Layer 11 of a small transformer language model trained on English Wikipedia (16 layers, counted from 0, width 128).
A neuron's activation on a vector x is GELU(gate . x + bias) times (in . x + bias), where the dot is the dot product.

Input weights of the MLP neurons that the questions are about. A number n stands for n times 0.00069.
n18 gate (bias -0.163): -43 -16 -149 45 77 34 -275 27 -148 79 191 -100 76 -78 -101 -142 -49 4 -8 254 76 51 -19 177 63 -324 266 31 81 -27 -63 46 -85 -58 250 190 24 152 62 -175 -77 133 46 -133 27 -227 0 -120 -121 -54 -104 -65 282 156 245 -106 -212 119 75 27 36 123 -66 -60 246 62 -119 -119 -31 149 199 -85 -50 -15 -66 174 -150 -12 38 115 -50 150 88 236 181 215 4 -295 -113 -191 -11 76 -30 -35 81 0 -117 -108 -88 93 -109 96 76 -153 -196 129 -125 134 31 -27 243 -108 19 248 35 -135 -54 160 -152 -106 -111 -62 -78 -146 27 -46 -54 96
n19 gate (bias -0.166): -164 -44 82 -58 -110 -191 -109 82 16 -48 -19 66 47 -20 79 -43 189 -43 4 251 321 -24 67 51 60 104 -145 157 224 -99 -56 -97 272 -86 -31 -28 -36 -16 -201 -85 47 -28 106 -85 8 -161 -172 -31 -170 179 8 -43 70 4 -194 116 -88 311 173 -35 56 62 88 -27 -137 -67 78 140 99 260 -268 28 -93 31 134 134 -114 -113 0 -182 20 152 62 -55 90 115 59 240 40 -83 -190 70 27 329 114 -202 -46 -331 -114 102 195 255 -8 -148 -23 -135 -139 210 186 -136 -71 -110 35 -126 -75 149 78 -209 -134 -54 -184 -150 -92 -59 95 78 67 -16
n29 gate (bias -0.198): 159 58 139 48 -57 38 23 38 65 -4 22 -135 41 19 -72 90 -216 45 206 23 -26 8 57 -329 73 -181 -185 -148 -57 -88 292 -135 4 -218 -155 236 97 -69 80 -300 94 12 -80 269 -182 -102 72 -99 52 -135 -148 30 153 45 -164 -149 15 75 47 254 23 139 142 -74 204 92 -143 -11 -99 -158 195 -178 124 -11 15 255 136 -90 86 86 -179 233 -142 68 19 -41 258 -185 -8 -141 124 26 64 31 -4 30 81 4 20 110 123 38 -64 41 -128 -131 -93 -135 45 -81 -11 -186 76 88 -119 196 -147 -45 -84 -239 15 -194 15 -30 91 -45 -4 -105
n68 gate (bias -0.009): -205 25 -74 116 4 75 -106 -36 -87 88 -219 99 -88 357 -61 -53 -14 -18 -21 -33 169 -190 7 -153 102 -140 -132 -54 18 -86 149 -277 -68 427 -25 4 -161 -25 83 -129 -11 0 -154 25 -22 93 14 104 88 121 207 -227 -64 -96 -11 -4 80 28 -88 -107 81 -43 51 147 -71 126 4 -117 169 -149 216 79 -53 -39 83 111 21 26 46 -63 -61 57 -32 4 -114 182 -129 106 91 58 50 -18 290 -47 29 181 21 -212 22 68 -33 250 -28 -213 64 7 -169 -82 -99 -120 47 -72 -208 101 -4 168 -164 14 29 -71 171 -22 -138 -57 -18 46 -61 -121
n78 gate (bias -0.194): 85 11 82 78 -23 -101 142 -200 -8 50 -19 -71 175 -11 46 -267 -63 -87 236 54 -52 -143 -38 38 222 18 -204 -121 -121 319 -119 11 -23 -120 91 243 -19 -65 34 27 68 -61 8 239 -129 -98 49 170 71 -127 83 -139 -48 -123 -103 71 -142 -183 66 -45 -50 97 92 -111 -15 88 -34 -86 -80 -165 -101 -129 64 -259 -129 -34 -68 -86 209 43 42 218 164 284 64 89 -23 -8 -107 214 4 97 160 27 -79 -258 -77 -208 16 -15 172 -136 -209 34 -60 -192 -242 -82 45 -8 -15 34 -117 106 306 -105 169 78 -118 141 147 95 -46 169 0 147 125 -15
n84 gate (bias -0.059): -118 22 -104 139 -177 -244 75 87 29 192 4 -187 139 22 -73 165 117 -245 -39 -205 28 155 -11 -54 -70 -134 -65 221 112 189 297 4 -69 -79 105 -105 -96 -80 -72 71 47 -121 -7 4 -11 65 76 -90 107 122 -224 -100 36 -64 146 -114 40 -61 141 -58 63 57 26 109 -87 -237 108 240 -80 125 43 -43 -218 65 -4 36 -101 112 264 30 -22 25 -43 -91 4 -226 -243 -33 95 -164 -147 100 29 -73 148 122 148 196 -139 4 -44 32 75 39 227 0 -85 -90 -97 66 -159 43 33 272 -139 90 -79 -129 -36 -150 169 -84 107 -25 -4 140 69 21
n184 gate (bias -0.055): -44 -105 -141 -186 18 89 -127 -121 137 98 0 -117 -46 108 -136 57 88 -110 39 103 141 -44 -93 -68 -206 -126 -61 132 -18 -11 -33 32 -200 106 43 21 55 -97 -36 -33 -135 -18 143 -226 -79 -282 39 7 -53 35 39 -88 -25 222 0 141 218 67 37 139 40 252 -36 0 196 259 7 7 7 15 64 -50 -64 14 151 197 89 110 -67 129 18 -220 95 -175 -7 -143 18 -222 209 274 293 116 74 -126 -135 -124 -49 -140 82 143 -25 -25 -28 106 -135 72 -56 -120 -71 138 29 0 -154 50 -11 242 -57 11 244 81 103 -140 73 64 -11 149 -121 53
n232 gate (bias -0.078): 141 -48 -118 53 -18 -68 18 120 183 18 -208 47 -14 22 -33 -65 43 -43 18 -86 -71 -100 47 -65 -77 21 -177 -15 -149 -142 -158 -183 -127 65 -145 4 70 238 -324 4 58 162 109 129 276 159 -123 94 32 101 -4 -7 -190 197 -55 -136 37 97 111 58 134 -108 -88 81 -83 99 213 86 -55 -118 -25 -94 -266 169 80 -18 -72 30 -54 45 44 22 132 58 123 149 69 314 95 154 -187 168 161 146 181 -108 184 95 -60 -243 -59 94 140 -122 -123 -40 43 -126 61 -85 167 -55 0 0 -33 -54 36 -75 84 -254 184 -40 100 -43 -77 25 167 -165
n266 gate (bias -0.090): 352 -80 160 -138 22 -93 -68 32 -22 -205 121 -25 11 -167 18 -71 -64 323 -68 33 -85 -158 -75 -115 -146 -169 118 7 -76 -40 124 -182 -25 -29 50 105 55 -185 -112 -156 100 36 108 14 -205 -111 261 -126 -67 -125 -111 118 103 -53 -47 -89 29 -75 -52 58 -44 86 -4 -102 25 -29 -150 93 25 -29 103 213 224 -121 -14 155 111 126 -177 26 76 -68 241 79 101 -35 274 -62 -135 -109 -18 -78 -106 -65 108 128 116 -137 -116 -115 -25 47 28 -125 -172 26 -159 -121 -149 37 -241 -79 0 -224 171 43 25 -32 -25 -273 118 109 -7 -39 65 -89 29 -53
n273 gate (bias -0.153): -56 96 98 39 121 109 72 -80 -26 108 11 -47 40 -26 290 36 61 -22 -69 215 43 105 -132 -62 45 -14 -244 146 -11 70 -82 -326 77 69 -47 -66 11 -33 136 -128 26 174 -128 -94 124 -237 -120 -18 101 214 -278 203 -133 235 -18 101 71 -145 22 -201 82 -44 -59 -239 179 251 -22 149 92 78 -138 110 170 -83 -7 37 -91 -87 159 106 18 15 51 238 -37 -36 37 -48 163 -59 -72 148 32 251 69 268 -78 -103 -61 -88 -48 -131 -145 40 -84 122 50 228 119 126 -128 -125 29 -66 22 26 105 108 136 68 47 55 112 -149 -107 -135 -26 47
n285 gate (bias -0.035): 56 -149 -7 121 -120 190 51 10 -107 63 54 81 -20 -52 -162 139 60 -72 -139 102 -57 3 154 -324 132 110 65 -17 144 34 -107 -183 -171 3 -51 -69 -105 -152 -79 35 -82 55 3 -17 -75 120 136 -3 -67 -105 -85 10 51 105 -90 216 7 64 178 113 105 -92 -173 97 -20 -128 -27 58 89 -35 3 -41 156 0 -34 -79 -106 -264 176 -95 3 122 -68 -103 -99 -137 117 -49 -125 -45 27 -111 199 7 171 332 7 38 156 154 201 -82 -162 -20 143 14 98 -27 122 17 89 -62 -17 -161 -218 -280 3 203 -141 40 -3 31 108 -14 21 -126 79 -20
n286 gate (bias -0.050): -21 -142 196 -168 -137 58 102 -34 45 7 41 31 -101 -100 141 -3 -7 99 -51 -162 114 52 85 7 7 27 -7 24 -137 -268 80 -224 -99 -85 -14 219 -45 179 -253 67 -129 -273 72 -128 -315 72 78 209 -104 -95 -106 122 -27 -27 -45 71 -56 30 -112 174 119 64 263 73 7 -3 -105 146 -7 -76 58 48 206 -203 24 -62 48 81 -125 18 41 24 216 96 -130 23 147 177 -10 176 44 152 -10 38 -48 -243 -113 168 14 24 -52 0 10 37 0 125 128 34 -64 97 -68 -31 188 72 79 174 92 57 93 54 -17 -69 -35 -7 -165 99 -85 -68
n303 gate (bias -0.094): -65 204 169 -119 111 80 33 -117 -85 -17 -36 -180 89 176 27 -40 174 64 -199 86 13 -127 -44 73 48 -3 197 91 -97 17 -37 53 -111 -47 60 -84 -120 -125 27 104 -157 -105 -185 -63 -134 -13 17 81 -46 50 114 -53 33 -265 -277 -129 -31 -10 89 154 -175 136 201 33 241 -115 -30 40 -81 10 206 87 -27 -40 84 -61 17 -38 -43 -138 155 20 139 -54 -107 -161 0 -10 17 -27 -76 165 -222 30 -23 -23 -49 -61 -101 255 78 -50 109 -7 -120 -139 -46 10 -129 -211 164 191 40 -61 -125 231 113 13 -199 10 -10 -27 -55 -13 -128 0 87 7
n18 in (bias 0.112): -105 -18 -157 -63 -4 112 -98 96 79 -105 28 309 -129 -125 -188 -35 10 180 -46 -62 -59 116 67 14 -25 -48 -21 -42 120 14 82 88 131 148 -35 -142 54 175 -113 -51 -85 -251 71 98 39 -21 -67 81 3 -130 74 -133 38 52 -36 108 176 -95 -264 223 83 116 -68 66 63 21 -232 -154 103 -230 -88 202 32 123 -25 145 -145 -153 -63 -55 110 -42 17 -81 -113 -104 -28 0 54 157 80 -73 -17 -143 169 -213 -34 71 -121 -212 -46 -106 -122 -11 -78 -68 -136 189 178 183 7 -167 78 107 125 215 102 -231 -100 -70 -35 53 -54 -303 -67 -7 57 -35
n19 in (bias -0.061): -93 -81 -98 -235 64 -8 -154 159 478 -41 28 -55 106 28 36 -257 320 24 75 -299 -223 85 171 -159 -73 -4 -71 -171 44 -112 -121 -4 -52 194 -131 84 102 4 -136 90 -298 -4 -28 -71 -132 20 16 64 63 177 -60 -158 94 110 16 24 -109 20 212 -127 -37 126 -101 -120 -135 -193 -222 20 44 -134 181 -24 -173 59 60 152 -40 53 149 62 32 -32 71 36 -12 -4 96 16 -193 -68 0 180 114 -165 44 -24 -346 132 -4 8 -113 242 -79 190 202 -141 82 87 -98 138 -115 4 147 -96 233 -222 103 -94 -192 -133 67 -44 -138 -32 28 44 52 -95
n29 in (bias -0.031): 84 4 74 223 247 62 -12 133 91 76 -16 -66 244 -75 32 16 135 -149 0 36 81 -84 71 -367 167 -77 -70 -192 16 -16 207 -86 94 -55 -78 228 -52 -178 0 -24 39 230 71 46 -55 -20 -31 20 177 -175 -168 206 155 -163 -59 112 -167 -70 -136 90 -32 70 -115 157 35 12 109 19 134 -187 16 -220 -31 43 241 28 -23 -81 -132 158 110 -152 -124 169 -47 -84 -149 -160 36 229 8 0 -54 99 12 -50 130 102 49 -31 -147 117 -178 234 141 -95 166 66 124 -40 153 -137 -90 -35 -472 -59 35 19 -43 -197 160 32 267 -70 122 -105 16 -237
n68 in (bias 0.172): -23 -6 134 -103 -241 61 -52 14 -64 -133 -22 11 14 173 -114 -121 -63 -39 -30 94 -117 -96 50 141 -17 125 44 158 31 -92 42 -58 -94 146 -6 61 -17 -78 -167 -200 91 -98 -47 3 56 -188 44 -19 93 60 127 33 0 -16 -67 101 34 -69 62 141 -45 -209 194 24 -28 95 -99 -77 165 -96 49 3 -19 69 -86 33 55 23 55 -126 -11 146 -38 -108 -97 -117 3 11 36 95 173 0 164 -31 -61 60 -62 -64 12 50 149 0 -38 -30 -33 -84 -161 -30 -27 -161 25 6 -86 -11 14 -17 25 -25 -75 -66 47 -117 -85 -88 103 -232 -163 71
n78 in (bias -0.016): 48 -127 -4 -123 -114 -62 -112 -43 257 -76 -81 62 190 0 -114 159 -85 12 -46 64 -77 -116 -137 101 -56 115 -51 -212 -309 -47 99 217 35 -47 31 31 -156 16 75 44 156 -317 82 42 -86 -106 -19 176 211 -140 -254 -74 -135 66 114 166 68 -50 296 102 -16 -159 -135 -198 -238 -32 -152 237 -24 215 159 -153 23 190 -213 -39 129 73 147 48 -177 241 -108 -102 86 -11 -130 -191 55 134 19 -35 -104 71 -109 -132 -176 -35 142 98 51 207 -85 152 -39 -48 162 -50 -46 -100 -114 -165 -16 -90 131 -156 -27 -62 -106 46 222 71 56 66 -216 97 -12 -244
n84 in (bias 0.046): -24 -71 72 199 -70 -10 -26 -20 -94 0 -125 165 -30 97 140 -99 36 -63 178 -116 69 -133 163 -20 -118 -253 146 223 23 80 -172 -181 17 119 17 -23 -14 111 -53 -185 93 47 -20 75 -163 -56 60 -90 3 240 60 -59 -98 105 298 36 10 69 187 43 -156 99 222 75 63 -10 -46 188 -201 3 -16 10 23 102 -30 23 -80 103 108 -65 -13 73 -75 90 -17 -107 -123 108 108 111 7 -92 46 -134 -30 79 81 -10 -86 27 -323 189 49 46 96 -111 -69 36 -115 -14 -120 -127 116 -230 -108 50 -40 -49 -134 -33 182 97 64 103 -77 -139 66 -112
n184 in (bias -0.012): -10 51 16 105 19 -9 41 98 79 103 40 -241 180 -44 -149 -19 -185 -119 178 -139 -115 48 94 -147 -6 132 -116 95 22 9 83 -47 22 63 -116 -190 -23 0 25 36 104 92 22 121 -22 6 100 22 -25 -9 164 87 -28 -44 -16 -96 32 -56 -158 -16 6 19 -112 147 9 273 -50 156 89 176 -16 -98 69 94 -3 -95 208 -39 31 88 92 47 71 98 -63 -95 -60 205 134 57 62 22 -208 70 -154 -140 126 -35 52 155 -54 53 -19 -138 -6 204 -40 -72 97 80 47 91 41 -41 134 -116 34 -59 -22 -199 53 -215 -93 122 -221 -229 98 -69
n232 in (bias -0.009): 56 -142 -354 -44 -178 257 -17 92 3 108 -121 -14 -78 34 117 -142 -10 -75 14 197 158 14 51 102 263 13 119 65 -10 86 -35 78 21 -31 -58 -209 178 -38 185 162 95 10 -143 91 -65 31 -24 79 -34 145 150 -37 -64 74 -17 -107 49 51 -178 89 -338 7 -97 -60 7 3 -10 -85 31 -139 105 -287 -78 -37 -106 -58 -85 -151 81 -32 92 44 -74 -31 41 -67 -24 7 -131 -279 -95 24 61 -100 -129 34 10 -140 74 -20 10 -99 277 -7 204 42 208 -193 54 -45 -3 120 -72 10 -117 3 -24 7 27 -20 238 -45 45 126 -141 78 34 -64
n266 in (bias 0.060): -86 66 195 -179 29 54 -94 186 -44 -37 -50 -98 18 209 198 -105 -32 -11 101 101 50 93 106 -33 104 36 -87 51 150 29 -74 -119 -84 -120 138 22 -190 81 -44 19 -4 4 33 -54 -4 -58 33 0 125 40 -332 148 148 -32 -88 133 -185 -61 -15 208 52 -286 -44 135 -25 18 -163 11 -18 122 -25 -4 -18 29 -37 77 73 -23 -259 56 -234 -152 -40 84 22 -118 77 279 -63 -59 54 -173 194 110 -29 155 103 -388 -174 -113 -284 69 -43 -76 -98 -41 -79 -109 76 93 -15 37 7 -172 85 127 -4 -76 327 22 44 -275 74 -55 -59 51 -95 -163
n273 in (bias 0.048): 156 70 -166 86 -237 -171 -144 -203 46 -82 -57 19 -30 -158 -230 -11 7 -42 234 -75 71 16 -8 -23 -101 -11 -53 -31 -256 -203 -325 197 84 205 80 130 27 154 15 150 99 -205 -115 132 77 -34 198 115 41 53 183 34 -34 -125 69 -53 -144 -79 195 -19 70 -106 -128 22 23 46 -99 269 100 233 -23 92 -166 -220 -54 -11 229 67 72 -173 0 -65 -113 -184 -27 22 -192 -27 39 173 155 -38 -151 158 50 -49 67 -203 -210 -84 19 -88 163 99 80 108 128 -265 -42 89 34 -4 31 111 -100 -19 163 106 204 56 -95 54 -31 -122 -280 -72 -134 76
n285 in (bias -0.008): -63 -79 47 -134 -136 27 -115 140 17 62 -20 172 67 -130 -7 -176 74 37 -260 -18 -57 17 -136 3 -62 17 -7 -109 174 103 -69 20 -34 203 10 167 -146 62 -184 60 34 -224 -58 17 -41 -92 102 -188 -74 -34 14 88 74 131 251 -23 111 -30 10 37 -171 34 -259 76 173 10 -61 -44 -14 -184 145 -225 -13 3 -38 174 105 -67 97 -46 -24 -27 -30 -201 119 -23 120 -177 -62 -203 13 37 -17 -124 -119 276 -33 41 103 -68 59 129 57 -14 193 -59 191 -125 -40 -42 72 -253 222 17 -158 27 44 40 -17 84 -254 -65 59 -37 137 105 61 81
n286 in (bias -0.020): 36 -64 -24 188 -128 169 161 -28 307 83 -112 -28 -35 178 92 -56 108 0 -238 -164 49 80 -195 85 90 -66 191 120 -64 -132 -14 -7 -43 -299 64 32 -22 -136 106 77 131 -39 -60 -227 32 120 -4 170 247 133 198 -123 -28 91 -128 10 -112 221 -293 110 0 119 54 97 -25 -118 -268 102 -78 -108 -39 -78 -60 -70 57 92 -110 106 -175 66 202 -4 -45 -128 -95 -55 -128 18 -32 -75 35 17 -24 -54 56 -210 124 -192 74 -71 183 64 95 -98 11 43 7 35 84 14 -326 149 -50 71 -72 -102 67 -28 -18 63 106 36 -50 -109 -89 -21 -11 81
n303 in (bias -0.010): -93 27 90 10 -24 103 136 296 -61 99 -17 47 186 -30 34 180 -92 44 90 14 17 -65 -50 -37 109 -13 148 -212 198 54 -89 -10 -10 -37 70 175 -10 -102 -17 24 64 -109 182 -30 -84 23 -7 17 -3 -10 -34 -83 -109 110 91 -60 96 -40 72 -20 -21 50 -129 -265 30 -78 114 43 193 96 3 -128 -123 50 17 212 -70 -107 179 -159 -10 -157 73 108 -198 -108 -27 103 -58 -153 50 -202 7 -265 -134 -220 170 165 59 -182 136 3 3 17 -131 78 241 13 259 41 -148 -34 -3 54 184 30 -174 -3 71 -46 3 -7 75 -77 3 144 -84 -190

Each question shows a token from some text and the vector x that enters the MLP there. A number n stands for n times 0.0096.

"ust": 52 -76 -116 -24 -259 126 21 74 253 258 105 -26 75 -90 5 -67 80 -40 206 -132 -55 78 24 149 198 -66 132 -13 143 124 -72 338 -122 -55 -50 -69 71 -10 96 -138 56 -32 57 -223 -144 94 -235 205 -111 -114 -57 -211 33 -99 84 54 -49 -72 -53 101 128 -101 58 -115 6 123 -42 -65 -30 -5 -34 56 -30 -2 58 -38 66 78 -50 -44 65 -106 109 46 -2 27 -74 -48 -13 -87 61 -113 -58 -133 53 226 79 -8 73 -37 -37 -104 27 -91 93 199 14 31 -44 -61 -168 6 -142 132 195 198 35 -54 35 170 -36 -15 -64 64 98 -231 -8 -57
Which two neurons fire most, strongest first? n18, n29

"24": -43 102 84 -57 -12 -100 46 3 -8 -208 122 -86 23 -178 -50 -154 -143 95 313 -10 -126 105 11 16 -24 57 11 -82 81 70 99 27 -56 -30 -152 -147 -146 56 106 145 -19 22 -6 62 4 42 12 25 -93 141 -227 36 117 -94 -69 94 42 -11 -14 291 -131 100 -97 -7 -74 6 -77 -155 60 40 -113 84 66 79 -54 -23 -59 99 23 69 -132 160 -45 -70 -329 -79 -95 44 -44 50 117 81 -78 -36 -72 -20 -189 -68 -157 -57 -20 -2 226 -66 -45 -146 50 28 -45 -177 14 -79 154 -21 145 -99 -153 -1 59 199 46 63 39 -60 -151 -74 65 16
The neuron with the highest activation: n78

"ed": -91 -33 -163 -27 -203 172 -7 103 140 -57 177 21 -16 157 -94 -11 -213 -155 -127 157 -161 257 66 174 -153 65 -211 -71 0 -128 142 100 22 156 12 -49 113 139 -49 19 48 127 184 47 -42 -50 -197 -64 53 49 -78 -109 -180 -20 1 -19 -4 -179 -159 12 -131 -26 -129 -126 -124 87 -98 -6 -44 -172 106 16 -48 75 -13 -41 100 -146 136 -16 -35 93 38 -14 45 24 -120 -186 -71 -55 17 65 -80 49 -1 67 -65 177 140 2 -90 -12 143 8 -30 137 81 23 -311 46 141 126 -24 -71 84 94 20 176 139 -30 36 -65 -22 81 29 -111 143 -169
The neuron with the highest activation: n232

" ex": 48 76 103 3 -1 204 124 -10 -62 -237 215 -1 -102 20 -9 -73 -1 22 -65 183 128 -3 331 -77 41 -109 172 -63 114 -19 241 41 107 202 58 -40 -89 42 39 59 21 -213 -128 -25 -173 -98 -87 -164 154 63 -24 125 27 -121 -57 126 118 -106 34 136 -49 -61 2 -40 208 4 -45 -33 -33 -139 38 286 40 -162 -7 -155 240 -18 -21 52 45 -119 -34 -167 -51 -49 -79 246 -23 -142 -31 20 -69 -4 -68 29 40 22 32 138 -72 46 -4 51 33 -10 129 -131 -26 65 30 141 70 -143 164 -168 155 89 59 88 -116 40 3 -227 -50 111 54 -39
Which two neurons fire most, strongest first? n266, n285

"in": 50 -23 -78 -74 33 -11 -10 -91 -86 -432 41 134 125 78 4 -37 -35 -193 98 -43 -94 203 16 173 -78 -152 -37 131 -69 -70 -27 49 1 -79 45 50 -152 20 4 -120 144 -50 10 -31 37 -72 -212 122 -3 -166 63 -48 43 -161 -160 -168 114 33 -54 76 10 -37 89 -74 -374 -51 -26 -193 -30 -135 -166 67 120 20 171 -118 182 15 -44 6 73 -24 -51 125 -23 -67 -217 -118 -40 33 94 -70 -199 59 -38 123 56 -86 67 -28 41 7 178 97 -69 -18 -127 -41 16 96 94 -59 36 -8 153 -95 -12 15 176 26 22 133 43 101 5 -29 118 94
Which three neurons fire most, strongest first? n78, n19, n303

" with": -37 -144 58 105 35 -53 -183 -151 -149 144 36 -20 0 -35 22 190 63 116 55 13 22 193 -18 -15 37 -221 153 85 -31 -106 42 145 35 15 -65 -111 -103 -26 -158 -221 102 75 -54 146 -5 -5 -51 -70 -83 138 -73 -95 71 -2 -55 91 -38 -91 -77 111 -149 18 -159 -188 13 -39 13 -63 102 47 140 84 -8 26 -57 -145 129 -126 155 -209 -85 -96 -72 -34 18 -27 -99 -195 20 3 -73 -42 -268 147 -85 -7 -108 60 250 -110 107 81 61 -121 55 -48 116 -52 -8 -93 27 257 107 -117 84 -64 -48 -58 61 85 96 -224 15 -40 -61 -12 79 -65
The neuron with the highest activation: n303

" V": 72 -12 82 -114 195 220 -78 62 29 139 -7 56 183 -7 -81 -7 114 -185 -229 17 -184 188 76 210 -36 88 119 -1 85 0 15 -56 144 75 -40 91 -244 37 86 -148 -117 -170 -62 134 -74 -90 -16 -42 10 150 123 102 -57 75 75 -31 69 56 1 -19 -105 175 -4 -4 97 190 -41 73 60 -82 7 128 126 -57 -72 -109 115 128 -174 -75 24 -118 -70 -63 -168 -28 -220 -14 83 -59 -19 122 34 -40 -54 -23 -113 173 122 -9 26 -107 52 -61 -120 -12 -17 33 0 -125 -85 -40 97 -33 -219 11 2 6 -34 31 42 -63 139 94 -171 -166 76 -42
Which two neurons fire most, strongest first? n184, n286

"ip": -36 42 139 -26 35 -109 147 96 -52 -231 6 -95 7 87 -45 148 226 -176 -39 53 -54 84 -122 40 29 -92 9 24 68 -154 -256 40 178 204 57 65 -228 44 -133 -2 -30 -169 152 -106 -6 -17 -165 13 175 203 58 -71 -75 56 53 88 23 -26 -42 -8 -92 48 213 -52 -182 -69 -43 126 -40 -42 -117 159 -88 54 79 -24 -34 131 -50 61 -156 45 -129 -57 -28 -32 -130 18 13 -224 -1 -227 -89 31 -31 184 79 -237 167 -40 2 -11 -1 122 136 -76 84 76 -27 180 42 -54 121 58 -84 -186 130 -94 59 21 18 24 1 54 -78 23 -13 2
Which neuron fires most, and how strongly? n84, at about 1.6

"g": 1 -15 -41 -18 69 110 28 -68 -4 -168 -4 -93 36 125 -3 -21 -108 -99 -27 70 -33 311 4 48 70 -29 -167 4 -189 -66 -205 39 185 71 -14 23 -114 96 -83 53 19 156 -26 -112 24 -42 6 -55 34 -44 -116 -75 187 165 -23 -134 101 -109 -10 134 -40 127 262 127 -42 -69 -24 -126 114 -141 -34 78 -5 57 192 -62 161 -17 -174 45 38 64 -45 -304 -20 69 -98 -157 92 26 87 -21 -85 -137 -45 48 109 -252 59 62 -68 -51 49 -112 -16 248 -174 -64 41 -180 35 -61 -67 -206 97 -136 -71 181 71 -102 58 -72 146 22 12 -130 -178 -45
Which three neurons fire most, strongest first? n184, n68, n266

"un": -45 -189 -50 -91 -23 200 -111 -120 -61 -185 7 -277 -92 12 -212 39 19 -82 75 -207 -98 19 -47 175 -58 -108 79 -64 -160 0 -116 -41 -52 -32 96 96 -27 49 -108 74 155 -42 7 -118 -33 122 -104 175 -22 -64 -93 80 -47 -125 -28 -262 103 224 59 78 80 -41 -116 84 -235 28 -77 -63 80 -81 -92 37 287 206 219 -101 68 80 -269 -16 24 0 -55 -55 -16 189 -80 -72 -134 -36 -35 -119 -32 47 -171 -1 -91 68 -56 -15 14 -61 260 28 -119 -56 -182 77 130 1 27 59 35 -165 140 91 -20 41 49 4 -111 -4 27 -58 -52 172 -25 -5
Which neuron fires most, and how strongly? n286, at about 0.99

" h": -18 -174 -84 -26 -55 153 -17 24 -4 -96 34 -147 -51 63 -40 74 13 -84 -49 -18 -14 236 46 128 -63 120 57 -124 2 56 -30 -97 124 211 -62 -308 -194 52 -3 -201 -68 49 -75 178 -109 -80 -105 10 5 124 92 4 10 -127 67 41 329 -173 9 89 -41 115 -64 58 72 98 -18 -141 46 97 -27 -62 15 -146 36 -54 -8 -25 -179 -19 35 -148 35 199 -4 -88 -85 286 -145 -244 83 50 80 -8 22 87 1 87 197 -72 7 42 104 81 24 -48 65 19 -23 26 164 26 199 27 67 -92 -117 -110 143 48 120 -58 113 42 90 92 61 -87
Which two neurons fire most, strongest first? n232, n286

" in": -25 -156 13 -22 -86 -77 -73 -52 28 115 -45 -2 -86 -15 -100 -25 5 -24 170 48 -93 272 -88 21 71 -28 190 321 124 -156 93 -55 85 21 -2 -40 -97 -21 -67 -77 -4 27 200 -6 -69 -104 -24 27 136 105 122 -100 39 6 -88 -12 -10 -217 -89 -166 -168 12 -52 9 28 -28 60 -192 48 -88 49 126 76 -172 -130 -184 220 -15 182 -294 -97 -83 48 -106 -185 16 107 35 61 93 232 15 -4 120 -44 92 -30 95 213 99 29 -75 109 -12 -54 -26 120 -168 36 127 -60 -93 -95 83 -78 -111 -101 -87 -156 164 -48 -79 -17 -114 -49 63 -58 -32
The neuron with the highest activation: n68

"or": -103 -103 68 12 -109 7 -110 -147 -121 -148 47 66 170 142 41 -52 36 -164 201 -72 50 -46 -5 -225 21 -76 -110 110 -125 -187 -90 -46 -48 198 -65 156 -130 28 -213 -2 -39 52 107 2 155 93 39 -90 7 19 30 -18 120 22 -32 -68 90 -97 8 64 -16 -8 152 93 -153 -89 -46 -62 61 -252 19 145 -16 4 -48 -140 205 -201 -163 -188 -13 19 -58 -59 26 -140 -130 60 17 -85 -88 -37 -108 -160 -73 14 8 -94 113 110 160 -9 61 -44 -57 115 -210 90 -9 -68 255 -33 61 -120 -106 39 -52 61 -32 -26 53 -62 111 144 -99 31 -32 -229
The neuron with the highest activation: n68

" ": -3 49 -90 -88 -8 0 100 22 148 -175 149 -8 105 -97 -83 -96 -24 66 83 46 -150 172 138 67 -59 112 74 51 18 46 -49 -66 20 153 -80 50 -211 120 48 -80 -61 232 -11 27 -29 11 -49 -192 -72 278 16 199 84 101 -79 75 -23 30 41 90 -109 -84 103 -8 65 41 -9 31 -40 -25 -46 227 -15 -30 3 -101 162 8 -147 -188 19 -343 -26 133 -133 -62 -30 28 79 -83 35 26 -94 -159 -87 -42 -79 49 155 -50 96 116 146 -65 -29 126 229 65 77 17 8 21 -58 -12 -23 -116 156 44 -36 110 -83 -15 83 72 -32 -35 35 -30
Which neuron fires most, and how strongly? n273, at about 0.2

"ont": 214 -175 51 227 151 -38 -33 -51 -213 -273 275 1 6 30 -45 -75 36 -10 43 89 -105 -38 118 9 114 -45 -131 16 177 -17 -21 -21 -44 39 76 19 -250 113 -188 107 158 -59 37 -203 39 -68 -129 82 133 -54 20 -104 74 -62 129 8 107 100 9 93 -120 -85 4 -24 -168 158 -67 -76 91 -49 -39 113 -47 -24 96 73 -5 -115 37 224 -25 -6 -141 12 98 -78 144 10 -77 5 -35 52 135 -130 4 -7 -134 18 -269 11 -130 60 -60 -71 -7 -36 -46 45 85 -27 -23 -86 68 -94 115 71 83 -37 -52 96 86 -52 68 -187 -80 -77 -30 25
The neuron with the highest activation: n18

"al": 65 -118 70 31 31 -60 79 -28 -59 -187 -37 35 122 -37 54 -35 -45 27 -62 41 -126 -149 10 -122 93 -41 -22 16 -94 -150 -35 -71 14 112 31 39 -118 109 -51 -38 67 -182 -99 -7 -7 -85 -133 38 1 -87 66 33 17 -221 -185 -82 251 -6 -111 -11 -74 57 -29 -30 -129 -178 -27 -112 84 -275 55 -36 159 133 81 -81 11 8 62 -76 -86 4 -7 120 -196 -47 17 -130 -145 67 -54 22 -120 -188 -306 -205 3 155 272 65 26 30 67 75 -77 -60 149 164 -12 -64 62 -54 -93 24 119 -178 -80 122 159 59 -148 -41 117 36 -11 164 20 -95
The neuron with the highest activation: n78

" of": -124 -40 134 -43 93 26 -24 56 27 -144 -55 47 -22 -165 53 91 73 -3 -17 43 -143 270 -109 131 222 -63 -129 263 -14 -78 -86 -150 -107 60 51 -63 -190 81 -63 -44 -47 -6 40 -5 24 -209 -45 14 43 118 118 21 60 -120 -229 28 -55 -146 6 -86 -166 30 -197 -147 40 -85 62 9 28 -170 107 -3 -48 -44 -183 2 111 -34 94 -154 -93 -154 47 47 -87 -72 45 -147 105 -76 154 66 -10 7 -70 -195 -95 24 35 55 112 -30 128 4 105 -27 -29 46 -1 203 -125 -123 -166 -4 -142 -121 -132 -56 8 228 -60 -105 -4 -75 -176 -55 -169 78
Which neuron fires most, and how strongly? n273, at about 1.3